Layer 7 of a small transformer language model trained on English Wikipedia (15 layers, counted from 0, width 64).
A neuron adds its activation times its output weights to the MLP's output. To switch it off is to set its activation to zero at one token and run the rest of the model.

Output weights of the MLP neurons that the questions are about. A number n stands for n times 0.0053.
n0: 26 -40 26 -25 -45 8 58 7 -17 14 -63 19 24 -33 61 -24 -14 23 -6 -17 -40 24 34 -23 -7 -27 16 10 -2 -14 26 -32 6 -9 3 -43 17 -17 12 -32 31 -45 11 30 5 -34 6 56 21 -22 24 -51 43 -31 -6 37 15 21 9 24 -6 -6 19 -43
n18: -37 -49 -17 -68 15 2 -57 8 14 58 -8 6 -26 -23 10 6 -10 -7 -55 -24 24 4 47 39 -40 -36 -12 1 12 -40 35 -3 15 8 42 -19 -37 -7 40 48 77 -43 -39 65 -2 -21 26 -73 -1 62 -7 -9 12 8 51 -4 -70 57 61 -1 -37 -13 -8 70
n61: -8 3 16 -17 -28 30 47 -11 51 -57 36 14 4 0 36 -29 42 -16 6 -2 9 60 1 -26 22 12 24 -14 12 -4 -22 -15 45 13 -1 -17 -45 26 -70 -54 -12 -50 -5 -10 21 8 -4 -7 23 10 -29 -52 -9 -11 37 -40 -5 -5 25 26 20 43 -4 -41
n88: -20 24 -37 -23 5 14 -36 57 76 -15 20 5 -7 13 -32 48 -16 -14 46 29 29 -43 -56 7 -3 -26 60 -11 -26 -69 -57 -5 33 14 51 -39 39 -33 80 -37 -13 4 -6 18 23 -30 -50 -31 -20 -48 6 34 -43 -53 -70 17 -7 2 75 78 32 -28 50 14
n91: 10 5 57 -48 32 -20 -14 -20 -4 -30 18 12 36 -35 28 5 16 0 -17 -24 -16 18 9 33 7 25 -65 -28 30 25 1 61 12 -23 37 -46 0 -31 -30 10 5 -35 33 52 55 12 -11 -28 45 15 -85 -60 -37 9 -31 11 -20 13 56 -26 22 -37 -10 -13
n94: -30 -8 -9 34 0 26 37 5 38 -55 -48 27 35 -24 31 23 13 25 35 -10 35 43 -17 2 7 43 -79 -49 -32 -27 -6 10 53 53 -74 30 -1 33 -8 0 -57 1 32 -37 17 60 -14 -35 -63 -20 -12 -35 38 6 -70 -24 82 -45 44 -10 -12 -18 -11 0
n95: -22 -4 3 34 -13 -4 55 -30 -20 -66 10 20 12 -11 55 -30 12 -28 29 3 10 -59 39 -10 -35 -24 14 26 -5 50 24 36 20 13 -11 1 13 9 -43 -23 -44 16 12 -53 -6 16 -14 22 -13 -2 -27 14 -4 12 19 6 -8 0 -1 64 -2 -7 -38 -10
n100: 8 -2 -41 3 -26 -3 -11 -9 -66 -28 -34 39 -44 16 47 43 -23 12 -23 -71 13 34 53 -12 -2 52 -35 -58 48 -52 -12 -11 0 -2 -31 49 -12 9 45 -17 12 47 44 32 -32 69 -52 -29 -15 -19 -5 -8 4 40 24 33 -24 21 42 10 0 55 -31 -55
n103: 18 13 17 -21 -49 -1 -11 56 35 12 -3 -27 17 18 -50 9 -2 3 23 6 -15 -21 -1 3 22 16 12 -28 6 -42 11 -13 -15 -1 -23 -26 -4 10 83 -27 -44 -53 -34 -27 3 -66 14 45 35 2 20 26 18 -24 -45 7 45 6 -41 22 38 -34 12 30
n111: -29 -4 -21 -4 13 44 2 1 26 -30 9 -40 14 -31 -45 -19 27 -30 20 48 35 9 -4 20 -51 -23 -18 -6 2 48 15 3 29 25 34 19 -33 32 -36 31 -54 -21 15 -15 -4 6 46 -3 39 13 76 15 3 -18 -19 -4 -20 -25 -15 -52 17 26 -29 -46
n127: 32 -23 52 -3 -23 -10 31 -54 50 5 -25 -15 26 -55 -16 47 42 11 -28 35 -75 25 -2 64 7 16 -34 -35 9 15 17 14 42 -22 -40 -9 -40 -9 29 -6 31 -53 -9 -8 30 -51 -37 5 38 -42 14 14 19 6 35 -58 37 16 -25 62 30 13 -36 -26
n136: 31 -15 8 -43 41 7 -11 -41 63 42 -8 -6 41 -2 -69 -33 15 45 1 -33 51 4 20 23 -12 58 6 -53 -42 -7 3 -10 19 -60 -29 25 -56 33 18 84 -50 34 32 59 65 -51 -64 35 -11 -85 12 -10 25 35 -16 -5 22 -22 -70 16 1 -49 -1 10
n137: 5 7 54 26 -16 10 44 -13 3 31 -48 -41 -13 -11 -4 -12 23 -35 -4 -43 7 4 -36 24 -7 -10 -1 0 -8 32 -34 6 14 -60 -49 20 56 44 -16 15 20 4 18 6 -35 -35 -14 19 10 4 -16 -30 -28 43 57 -28 -7 57 9 -40 20 11 0 1
n157: -42 -36 -1 29 43 -7 33 19 -10 -39 4 -47 52 15 14 -3 0 -50 -58 63 -30 -26 -7 -22 23 3 -8 17 -80 18 16 2 -43 5 43 17 22 -20 39 19 -57 -9 -47 83 -11 -13 11 60 -48 -14 13 -36 -4 -13 43 -27 34 16 2 21 63 -9 -52 28
n198: -62 10 53 22 20 -28 -11 27 -30 7 -10 -53 22 40 -22 -5 4 25 -73 20 62 -94 -21 -34 -41 14 -19 21 25 25 -12 12 -49 -22 35 31 62 77 50 -8 5 -9 -30 -77 7 -56 -10 24 -33 1 25 -10 -20 -21 -32 74 -21 9 -3 44 24 27 -7 49
n214: -31 35 -9 72 -5 45 5 -36 -16 -33 14 -13 -31 37 17 47 49 17 44 6 -43 12 -11 41 46 -8 -28 -27 33 -24 8 -25 -16 -4 -76 -12 3 22 26 -10 -4 -22 37 10 33 25 -33 -51 -10 -14 -22 2 -45 20 -64 76 15 46 18 39 -29 -50 -31 -18

Each question names a token from some text and the token that comes next. It shows the activations a of the neurons there, in the order above. A number n stands for n times 0.033.

Then comes g, the gradient of the next token's log-probability with respect to the MLP's output, scaled to length 1. A neuron's effect is roughly proportional to its activation times (output weights . g). A number n stands for n times 0.0047.

"in", then "ent"
a: -2 -1 -5 35 -3 0 4 -5 22 -1 -2 -4 -1 -5 -3 -5
g: 3 1 51 14 20 15 20 -6 25 -12 -25 -3 -31 -37 30 34 -18 -16 -32 -8 -48 9 -6 2 -7 -24 11 14 31 -10 39 11 54 -27 51 53 -37 -8 -9 -41 48 -24 21 -32 -32 -21 -7 -8 -14 -30 -19 20 -58 40 3 9 5 -16 13 1 17 25 10 -36
Which neuron, switched off, raises the next token's probability most? n103

"it", then "ies"
a: -5 -1 -2 -1 -4 -5 -5 -2 5 0 10 -1 -5 0 -5 -4
g: -4 36 0 -10 5 -5 28 11 -35 -24 -24 54 -29 -24 34 -5 -21 -15 43 -24 26 15 -9 25 17 10 38 3 -24 -8 46 29 2 47 -18 8 37 21 -10 -6 21 -12 -45 -32 -22 -29 25 58 -19 14 -44 -21 -68 27 17 -11 -32 15 -13 -20 -11 -2 -30 -3
Which neuron, switched off, raises the next token's probability most? n127

"01", then "2"
a: 0 -4 24 0 -4 -3 5 -1 -4 -4 -1 0 34 -1 8 0
g: -25 -13 41 -30 -20 -32 38 25 -42 -40 -2 -13 26 27 -9 24 13 -39 3 15 -8 59 20 -33 23 17 1 -29 32 -2 -30 33 21 19 -27 -51 56 13 9 0 -46 -20 -4 7 -42 9 -16 18 -2 60 -4 -41 4 -3 17 8 -32 41 -7 4 6 -18 1 -9
Which two neurons, each switched off alone, lower its probability most, in order? n137, n61

"p", then "."
a: -5 -2 -5 45 -1 0 -4 -5 -5 16 -4 -2 -4 0 -2 -3
g: -21 -1 49 -8 -9 18 -1 -3 41 25 -52 0 -16 -54 -60 -19 35 -31 3 54 11 -23 -26 0 -22 -28 -9 22 33 -21 30 15 16 -57 29 4 18 -19 4 -19 0 13 -30 -17 -1 27 -39 24 23 4 30 21 -10 -6 9 -14 -36 21 35 21 2 -15 52 -20
Switching off which neuron hurts the next token most? n88

"ic", then "o"
a: -5 -1 -4 -1 -5 -4 -1 -4 26 0 -3 -3 -4 0 0 -3
g: -16 -30 -3 -18 -19 -20 -22 27 18 -10 20 6 -19 47 10 47 -27 0 -20 4 -16 4 -28 -28 7 30 -35 25 63 -7 38 21 -40 -5 -20 -17 14 42 35 -19 -27 36 -4 9 -5 -48 -7 -38 -14 -19 -16 28 12 -13 15 -8 -1 -39 43 -38 69 13 24 -11
Switching off which neuron hurts the next token most? n103

"P", then " B"
a: -1 -1 20 -4 0 0 65 -4 -2 2 -5 0 -5 0 -4 -5
g: 12 56 -12 -32 -13 -12 -21 -21 -19 -47 2 18 -16 21 10 -9 3 -17 8 -32 -4 -3 11 1 -28 67 14 18 3 -51 58 -9 -9 -5 -42 -3 -19 9 -53 -10 37 47 76 26 42 2 26 6 -34 -17 10 14 13 -12 -12 27 -4 -22 1 -23 -13 6 -25 10
Which neuron, switched off, raises the next token's probability most? n100

" ", then "us"
a: 4 -4 -2 -2 8 0 0 -3 -3 -1 4 -2 -4 12 -3 -4
g: 37 -11 -3 5 23 -20 8 -22 -4 -8 18 11 1 18 12 27 12 -26 -55 -7 8 -21 -3 2 36 22 25 -69 -42 -30 7 -15 19 -26 -7 -28 46 19 -1 -2 11 16 -14 -26 11 20 -10 4 34 29 -36 1 -70 -45 36 53 1 -1 -34 -10 27 2 -13 59
Which two neurons, each switched off alone, lower its probability most, in order? n157, n91

" on", then " on"
a: -5 4 -3 0 -5 -2 -1 -4 13 -2 -3 1 -2 5 -1 17
g: -11 0 8 -59 -4 12 26 -18 14 -14 -35 5 -24 -51 2 -6 24 -25 -15 -25 -10 -35 14 -5 1 7 -1 27 10 -3 -11 -53 39 -13 -53 -14 0 13 6 5 50 40 5 5 -9 39 27 30 9 9 30 -12 21 -40 24 -54 -53 18 47 -21 17 38 13 40
Which neuron, switched off, raises the next token's probability most? n214

" le", then "a"
a: -1 29 -5 -4 -5 -1 -3 -1 -2 -5 -3 -2 -2 82 0 0
g: -30 -3 1 38 25 -4 -12 -20 0 48 -12 -53 -29 49 -38 -3 29 18 0 -42 10 14 -20 6 42 -19 14 -9 8 58 -6 38 5 -9 -10 -7 -43 0 24 -1 -52 -31 -36 -1 -3 19 -9 -47 -12 -18 43 24 -10 15 61 9 6 7 10 11 -3 5 -53 13
Switching off which neuron hurts the next token most? n157

"re", then " are"
a: -3 -5 1 -2 1 -2 0 -4 -1 33 22 0 0 -2 26 0
g: 21 17 15 22 15 -17 -4 -10 10 -26 6 20 -16 -34 28 33 27 14 1 9 10 16 36 -36 3 54 -10 -56 -38 36 -6 9 22 -9 -43 -56 32 -16 -41 -10 -20 -27 -36 -4 -37 29 0 18 -3 -15 7 31 -34 -4 26 -5 34 7 -74 24 15 41 -1 1
Which two neurons, each switched off alone, lower its probability most, in order? n127, n18

" to", then " A"
a: 12 65 -4 0 -5 -4 -5 1 -5 4 -2 -5 0 19 0 9
g: -10 36 -11 0 -8 39 14 -40 29 5 24 37 -6 11 -17 -26 24 -16 39 12 -6 31 -37 -11 -43 44 -19 -17 0 23 16 -27 22 -49 -11 2 29 -34 -30 5 -9 8 -6 30 -22 4 -21 -8 -24 14 -18 0 -6 22 -16 70 41 -28 26 2 -34 -50 43 -45
Which neuron, switched off, raises the next token's probability most? n18

" ", then "4"
a: 20 -5 -5 -3 31 0 -2 -3 -4 0 -1 -5 -5 -5 0 -1
g: -34 6 20 7 66 32 -23 0 6 -33 -41 -48 -11 18 26 -36 30 14 -21 15 -26 48 5 -17 -8 12 -52 36 28 17 -6 10 -25 18 1 -12 -77 -17 6 -16 15 -18 23 9 62 -10 2 -3 -6 -9 38 -2 0 20 -29 -6 6 -5 8 27 -35 -14 33 -26
Which two neurons, each switched off alone, lower its probability most, in order? n91, n0

"ing", then " C"
a: -4 -1 -2 -3 -3 -3 -3 52 -4 -5 -1 31 -2 -1 0 22
g: 29 57 15 1 -23 36 -16 -33 -17 -37 22 41 -29 28 -19 -9 45 -37 -33 -4 -20 45 -9 -3 10 27 -22 -23 7 -53 10 -28 25 5 -26 2 -27 7 -10 -23 -6 25 47 27 -9 -3 19 -7 -6 6 -30 -17 -39 56 22 24 -7 -7 6 49 -40 -6 18 -31
Which two neurons, each switched off alone, lower its probability most, in order? n100, n214

"o", then "ast"
a: -5 0 -2 0 -5 37 -1 0 -3 -1 -4 0 -1 0 -5 0
g: -8 1 -23 17 -7 40 -21 -6 -9 6 4 21 -26 34 -40 18 14 -54 1 42 -50 3 37 -6 17 28 23 -4 63 34 -15 -8 31 -23 -38 26 -17 -15 -29 -6 -15 9 22 45 5 -25 -44 -18 21 20 -7 8 -6 20 -2 -49 13 -44 11 4 -11 -35 53 -33
Which two neurons, each switched off alone, lower its probability most, in order? n198, n0

"|---|---", then "|---|---"
a: 6 -5 -3 -1 -4 -5 23 -5 -5 51 -4 0 -1 0 -2 -2
g: -4 13 3 2 4 6 -34 2 23 20 7 -40 -16 25 -91 48 -27 -24 -9 73 -2 1 -9 64 -17 -10 25 -15 0 -55 37 -25 -15 -31 -1 1 5 6 -19 -17 51 9 6 -4 5 13 34 0 -8 15 29 2 24 -34 -15 23 5 1 -46 12 -25 9 -12 2
Switching off which neuron hurts the next token most? n111

"t", then "ain"
a: 2 2 -3 0 -3 -4 -5 36 -5 -5 0 39 58 -4 0 -4
g: -31 -43 39 2 -22 22 16 -26 -11 -5 32 -22 -21 -34 -12 9 9 -44 59 6 2 -26 5 24 32 29 16 -18 14 57 -14 28 43 -12 -17 62 34 41 20 20 22 -37 -5 -31 -32 -20 -34 -11 16 -27 -32 4 -15 1 0 -22 -10 -37 -23 -11 31 15 -21 19
Switching off which neuron hurts the next token most? n137

"n", then " the"
a: -1 0 -3 42 0 0 6 -1 4 41 -5 -2 -5 58 -3 -3
g: 28 -16 -1 -33 0 29 31 16 10 19 20 30 13 -18 -21 31 15 17 24 6 30 -18 -48 -30 -27 19 -11 7 -6 -31 -32 13 54 33 -12 -46 7 -17 23 -20 41 36 -44 -27 8 49 -19 -13 -14 -2 -42 0 -24 -26 15 -87 24 -6 22 17 9 2 -5 1
Switching off which neuron hurts the next token most? n88

"ar", then "l"
a: -3 -4 0 -5 14 94 -5 -5 -4 0 12 0 0 -3 -4 0
g: -5 7 26 13 50 22 -31 -20 39 -16 -2 1 -33 -4 -31 54 6 13 -25 -13 5 23 -30 -7 5 -10 -39 -60 16 5 -32 8 4 -10 -32 9 -19 20 -32 -17 27 6 30 -13 55 2 -12 2 20 -23 45 16 -16 31 -29 -13 -52 65 17 5 8 -52 21 3
Switching off which neuron hurts the next token most? n94

"v", then "il"
a: -4 0 26 0 -2 -4 0 -5 -2 -3 24 -1 -2 -3 -4 -4
g: 31 -33 -39 16 2 37 -24 -54 16 5 15 21 -41 24 9 68 -7 -6 64 31 -7 -19 1 41 14 -8 8 2 -48 32 -19 11 27 -23 16 -33 -1 32 -38 20 43 -50 -2 -14 8 -26 -7 -1 5 11 -7 -13 -11 3 -20 23 -42 9 -38 14 22 -4 -29 -17
Switching off which neuron hurts the next token most? n127

" P", then "O"
a: -5 -2 12 10 -1 0 29 0 -5 -1 -1 -2 -5 -1 -1 0
g: 1 20 -5 -1 10 25 18 10 -7 13 10 -6 -19 6 44 24 9 -13 -40 72 -62 0 -6 -15 -31 24 14 30 -8 -53 11 -1 -39 -5 24 -22 5 -24 -16 5 -27 2 -47 15 9 18 -7 4 -3 -39 42 -13 23 -8 -33 60 6 -31 1 63 -12 29 -11 -43
Which neuron, switched off, raises the next token's probability most? n0

"–", then "0"
a: 11 -2 13 0 5 0 3 -4 -4 -3 -4 0 -5 0 -1 -1
g: -20 -5 10 -9 -8 14 -49 -5 -3 -16 -33 -10 -4 53 10 33 15 -5 -38 39 32 -50 46 -30 4 -56 -33 5 3 -3 -3 -5 35 31 17 4 -9 -39 31 12 56 3 -42 -7 12 -10 22 14 -35 -3 20 37 0 6 39 -24 9 11 -36 -63 7 28 -2 -3
Which neuron, switched off, raises the next token's probability most? n61

" ex", then "t"
a: 34 68 -3 -5 -3 0 -5 -5 -5 -1 0 -3 -1 13 0 -2
g: 23 -19 27 8 -10 22 2 -3 -16 -34 -32 22 -20 14 0 -29 53 19 -32 21 -64 9 -32 26 1 -4 -62 -20 -31 5 4 11 -28 -3 -3 -43 31 13 33 -8 6 2 -10 25 1 24 3 65 -15 10 19 2 47 -8 -47 17 37 20 -10 -53 -2 41 -10 -13
Which neuron, switched off, raises the next token's probability most? n18

" In", then " S"
a: -5 4 -5 -5 -2 0 0 -5 33 -3 9 -3 -1 53 -5 -5
g: -10 13 32 8 -8 17 -39 7 -9 -11 37 -32 -16 14 24 -28 0 -5 26 -15 -2 32 -8 -30 -8 -19 -4 -21 58 -25 -11 -7 -17 7 6 -8 -3 -20 48 -27 -11 -30 14 10 26 14 11 34 24 -45 -29 -21 23 20 -54 69 32 42 -26 25 -47 -26 37 -35
Switching off which neuron hurts the next token most? n103

" to", then " m"
a: -1 33 -3 -1 -5 0 -5 3 -5 17 -2 1 0 36 -3 14
g: -37 -19 6 -8 70 11 3 15 -47 11 -16 -3 34 -48 -15 -8 -23 8 8 42 -13 25 33 8 -24 -36 3 -11 -22 14 -14 -37 54 42 -4 19 -4 -41 1 30 9 16 35 -16 39 -42 -10 -15 -26 39 -21 -32 -13 9 32 8 -3 -12 -5 32 -40 0 -28 39
Switching off which neuron hurts the next token most? n18

"4", then "–"
a: -1 -3 43 0 -5 -1 1 -3 -3 -2 -3 0 -5 0 7 -5
g: -27 9 26 29 -2 13 49 3 -82 -47 -14 9 -32 20 6 4 -1 18 -16 40 -3 -44 3 9 14 17 47 30 -32 -28 -18 -35 36 -22 1 1 -7 1 -36 -29 -36 -37 8 -2 19 54 27 28 -35 -8 7 27 25 13 -28 25 -1 -2 11 10 24 -8 -44 10
Switching off which neuron hurts the next token most? n61

"P", then " E"
a: -1 -1 33 -4 0 0 52 -3 -2 13 -5 0 -5 0 -5 -5
g: -2 25 6 -19 -13 -30 -10 16 11 -32 10 0 -28 16 -29 -11 -13 -11 -36 -16 15 16 2 -7 -49 76 -4 -24 14 -26 5 11 23 -13 -3 -6 1 -55 -20 -42 13 34 94 20 34 37 27 -1 -35 -23 -16 -19 12 1 33 -16 3 22 24 18 -30 34 -11 -4
Switching off which neuron hurts the next token most? n61

" M", then "ur"
a: 18 -5 -4 -2 -1 0 -5 -1 1 -2 0 -1 -5 -1 0 0
g: 40 25 35 -41 23 2 -12 0 34 2 67 -2 -59 -16 -17 -4 42 5 -38 -26 -17 -13 -14 -4 -5 -7 -3 -75 -25 -1 -12 -1 13 -19 2 -7 40 -6 -19 51 -12 3 33 -23 3 40 38 -28 23 -2 -7 -19 10 26 -10 38 -14 46 -15 3 -26 -1 -38 -5
Which neuron, switched off, raises the next token's probability most? n0

" the", then " M"
a: 5 69 0 -2 17 4 -3 -4 6 -5 -1 11 -3 14 27 7
g: -10 40 -6 -11 -31 -1 -12 0 44 33 29 32 -17 13 43 -26 -5 -16 55 -4 -25 11 -16 -27 -17 60 -1 3 36 23 12 13 7 30 -28 -1 -4 -21 -28 15 -14 -18 -9 27 -57 -29 -12 -3 -25 -19 24 -18 47 7 -59 41 -18 -4 14 10 -16 -44 28 -42
Which neuron, switched off, raises the next token's probability most? n18

" s", then "ed"
a: 34 5 -3 -1 61 -1 0 -3 -3 -2 -3 -5 -2 -4 -5 -1
g: -26 -28 -1 6 25 0 -43 -7 -36 12 -54 19 34 30 -22 -15 10 10 39 -43 -3 38 30 -1 34 -4 26 9 44 9 26 0 -28 -43 25 6 -32 31 49 8 -48 22 23 -13 34 5 -11 -44 5 -12 -22 20 3 -41 -32 4 10 -41 9 13 23 -7 12 -46
Switching off which neuron hurts the next token most? n91

"k", then "e"
a: -2 -3 -4 7 0 -2 48 0 -5 63 -5 0 -5 0 -1 -1
g: -7 -16 -70 62 5 -14 13 1 6 -31 -7 -10 -31 26 36 -21 -19 52 -28 -43 -45 3 9 52 20 -3 4 19 17 -29 9 -37 -5 2 24 5 -12 26 58 -3 14 -49 -33 41 -1 22 12 21 34 4 -36 -17 -3 -7 19 2 7 1 -14 29 -18 -17 6 -36
Which neuron, switched off, raises the next token's probability most? n111

"Z", then " K"
a: -3 0 16 0 0 0 20 -5 -3 14 6 0 8 0 -1 -2
g: 15 -23 4 21 -28 -33 11 14 36 -12 27 -65 6 -20 -23 -42 14 6 -10 -46 22 32 2 -37 5 54 12 -11 14 5 6 -57 -6 -17 15 0 7 -61 -14 -9 7 30 -9 14 21 16 30 53 -52 -10 -29 13 53 8 -8 -20 -6 9 39 23 -27 -1 23 6
Which neuron, switched off, raises the next token's probability most? n111

"ol", then "in"
a: -4 -5 -5 1 1 28 -5 -2 -4 -3 -2 -4 1 0 36 -5
g: 11 7 -7 11 6 16 -17 7 -23 -12 15 -22 1 45 22 38 15 13 -47 26 -17 -9 -39 24 45 -3 -36 -20 37 6 60 15 7 -19 1 -5 -7 3 11 -4 10 -39 -33 -32 -40 -34 5 9 52 26 11 -8 -25 -7 -11 76 -44 1 -11 -23 39 -28 -3 -45
Which neuron, switched off, raises the next token's probability most? n94

" the", then " F"
a: 6 46 -2 -1 14 -5 -5 0 16 -1 -3 1 -1 9 11 4
g: -6 17 10 -19 -26 18 -22 13 36 15 27 18 -30 53 36 -31 -3 -34 38 -27 -30 26 -33 -39 -26 39 -9 3 13 5 14 20 -16 25 -5 -16 -12 -34 -23 22 12 -16 6 34 -56 -15 9 0 5 -8 30 29 27 21 -53 54 -34 -11 15 -9 19 -48 20 -43
Which neuron, switched off, raises the next token's probability most? n198

" He", then "ad"
a: 24 8 -5 -1 -1 0 -2 -3 -2 -2 -2 -1 -5 -4 -1 0
g: -18 -62 -22 32 -38 27 -15 -3 -38 -12 -21 -25 -33 48 7 5 21 30 11 -1 -3 -35 25 -10 27 -16 12 -24 -1 25 28 -14 -91 21 64 23 6 34 6 -5 40 -16 53 9 2 -6 -2 11 -23 -6 6 -16 -4 -15 -39 -5 11 -9 33 -4 32 -5 -2 -14
Switching off which neuron hurts the next token most? n0

"ich", then " is"
a: -5 -2 -2 -5 0 22 -3 -2 3 3 41 0 -2 1 20 -1
g: 3 18 16 -30 14 -16 19 36 9 6 26 -25 23 -12 -2 26 29 13 53 15 -54 -49 -1 -2 47 19 -13 -4 -16 22 43 -42 -50 -58 33 -27 -21 6 42 -8 31 1 -5 -15 5 -47 -3 -56 1 11 -14 -20 -1 -14 -11 50 -15 -8 -4 13 34 4 -23 -2
Switching off which neuron hurts the next token most? n127

" to", then "w"
a: -4 30 10 0 -5 -5 -5 0 -5 14 -2 -3 0 27 9 -5
g: -10 -29 17 -20 8 -32 -23 68 33 8 -18 14 -13 -17 38 50 -30 35 -37 22 -4 -10 41 25 16 56 8 -26 -50 47 18 -11 19 4 -4 2 -7 33 -8 23 -9 -1 3 -9 -17 12 -10 -9 -17 -7 12 4 -11 -39 3 13 -78 21 -19 -48 -6 7 -35 5
Switching off which neuron hurts the next token most? n18

"ur", then "g"
a: 4 -2 -1 4 11 -5 -5 -5 -2 -4 -2 -2 0 -4 0 -4
g: -12 -9 -46 44 -69 -3 44 -22 -33 -25 -12 47 -38 6 16 49 -25 4 22 -38 31 10 15 9 -11 42 26 3 -17 -10 -20 -2 -5 46 1 -20 -13 9 44 28 25 -2 -25 -28 -52 0 -29 13 -3 16 14 -6 63 -20 -18 22 -9 2 3 -10 15 -22 0 -16
Which neuron, switched off, raises the next token's probability most? n91

" \"", then "H"
a: 12 -1 -4 -3 -3 0 -3 -5 23 -3 -2 0 -1 -5 -1 0
g: -4 38 -15 6 -11 6 -8 -2 -52 3 -10 -19 -13 10 30 -35 -15 -26 -1 53 -24 15 17 -45 -2 -7 -34 -16 0 22 43 38 -36 -6 -7 2 -21 -10 -35 2 -46 -16 20 20 2 -23 33 16 76 -21 20 36 33 19 -13 46 22 -46 3 30 22 -9 -17 -36
Switching off which neuron hurts the next token most? n103

" h", then "om"
a: 1 -5 -1 -1 17 -3 -4 -5 3 -5 -3 -4 -4 38 -3 13
g: -21 -4 22 21 -47 -20 -28 9 -20 -59 7 9 5 31 63 12 -32 -17 -4 -20 -55 21 -1 -16 3 -18 66 -18 -6 -11 28 -17 -8 2 -17 44 -20 29 16 -23 -1 -34 35 4 -22 41 -24 8 38 38 -17 -1 6 19 12 41 -15 -23 -42 -5 -21 15 -2 41
Switching off which neuron hurts the next token most? n214

"3", then ","
a: 0 0 62 -3 -3 0 -3 -4 -5 0 2 -4 -5 -5 -4 -5
g: 51 7 6 -12 25 -19 -3 -14 -29 -17 -30 55 -19 15 36 -33 7 29 -20 -25 29 -13 -52 15 17 -6 -46 37 55 17 -2 39 -2 18 -2 13 -51 -20 -13 -4 9 -3 13 -15 24 20 17 -50 -16 26 23 3 -26 -42 43 -34 -14 -6 -15 51 -18 -21 -4 -6
Switching off which neuron hurts the next token most? n61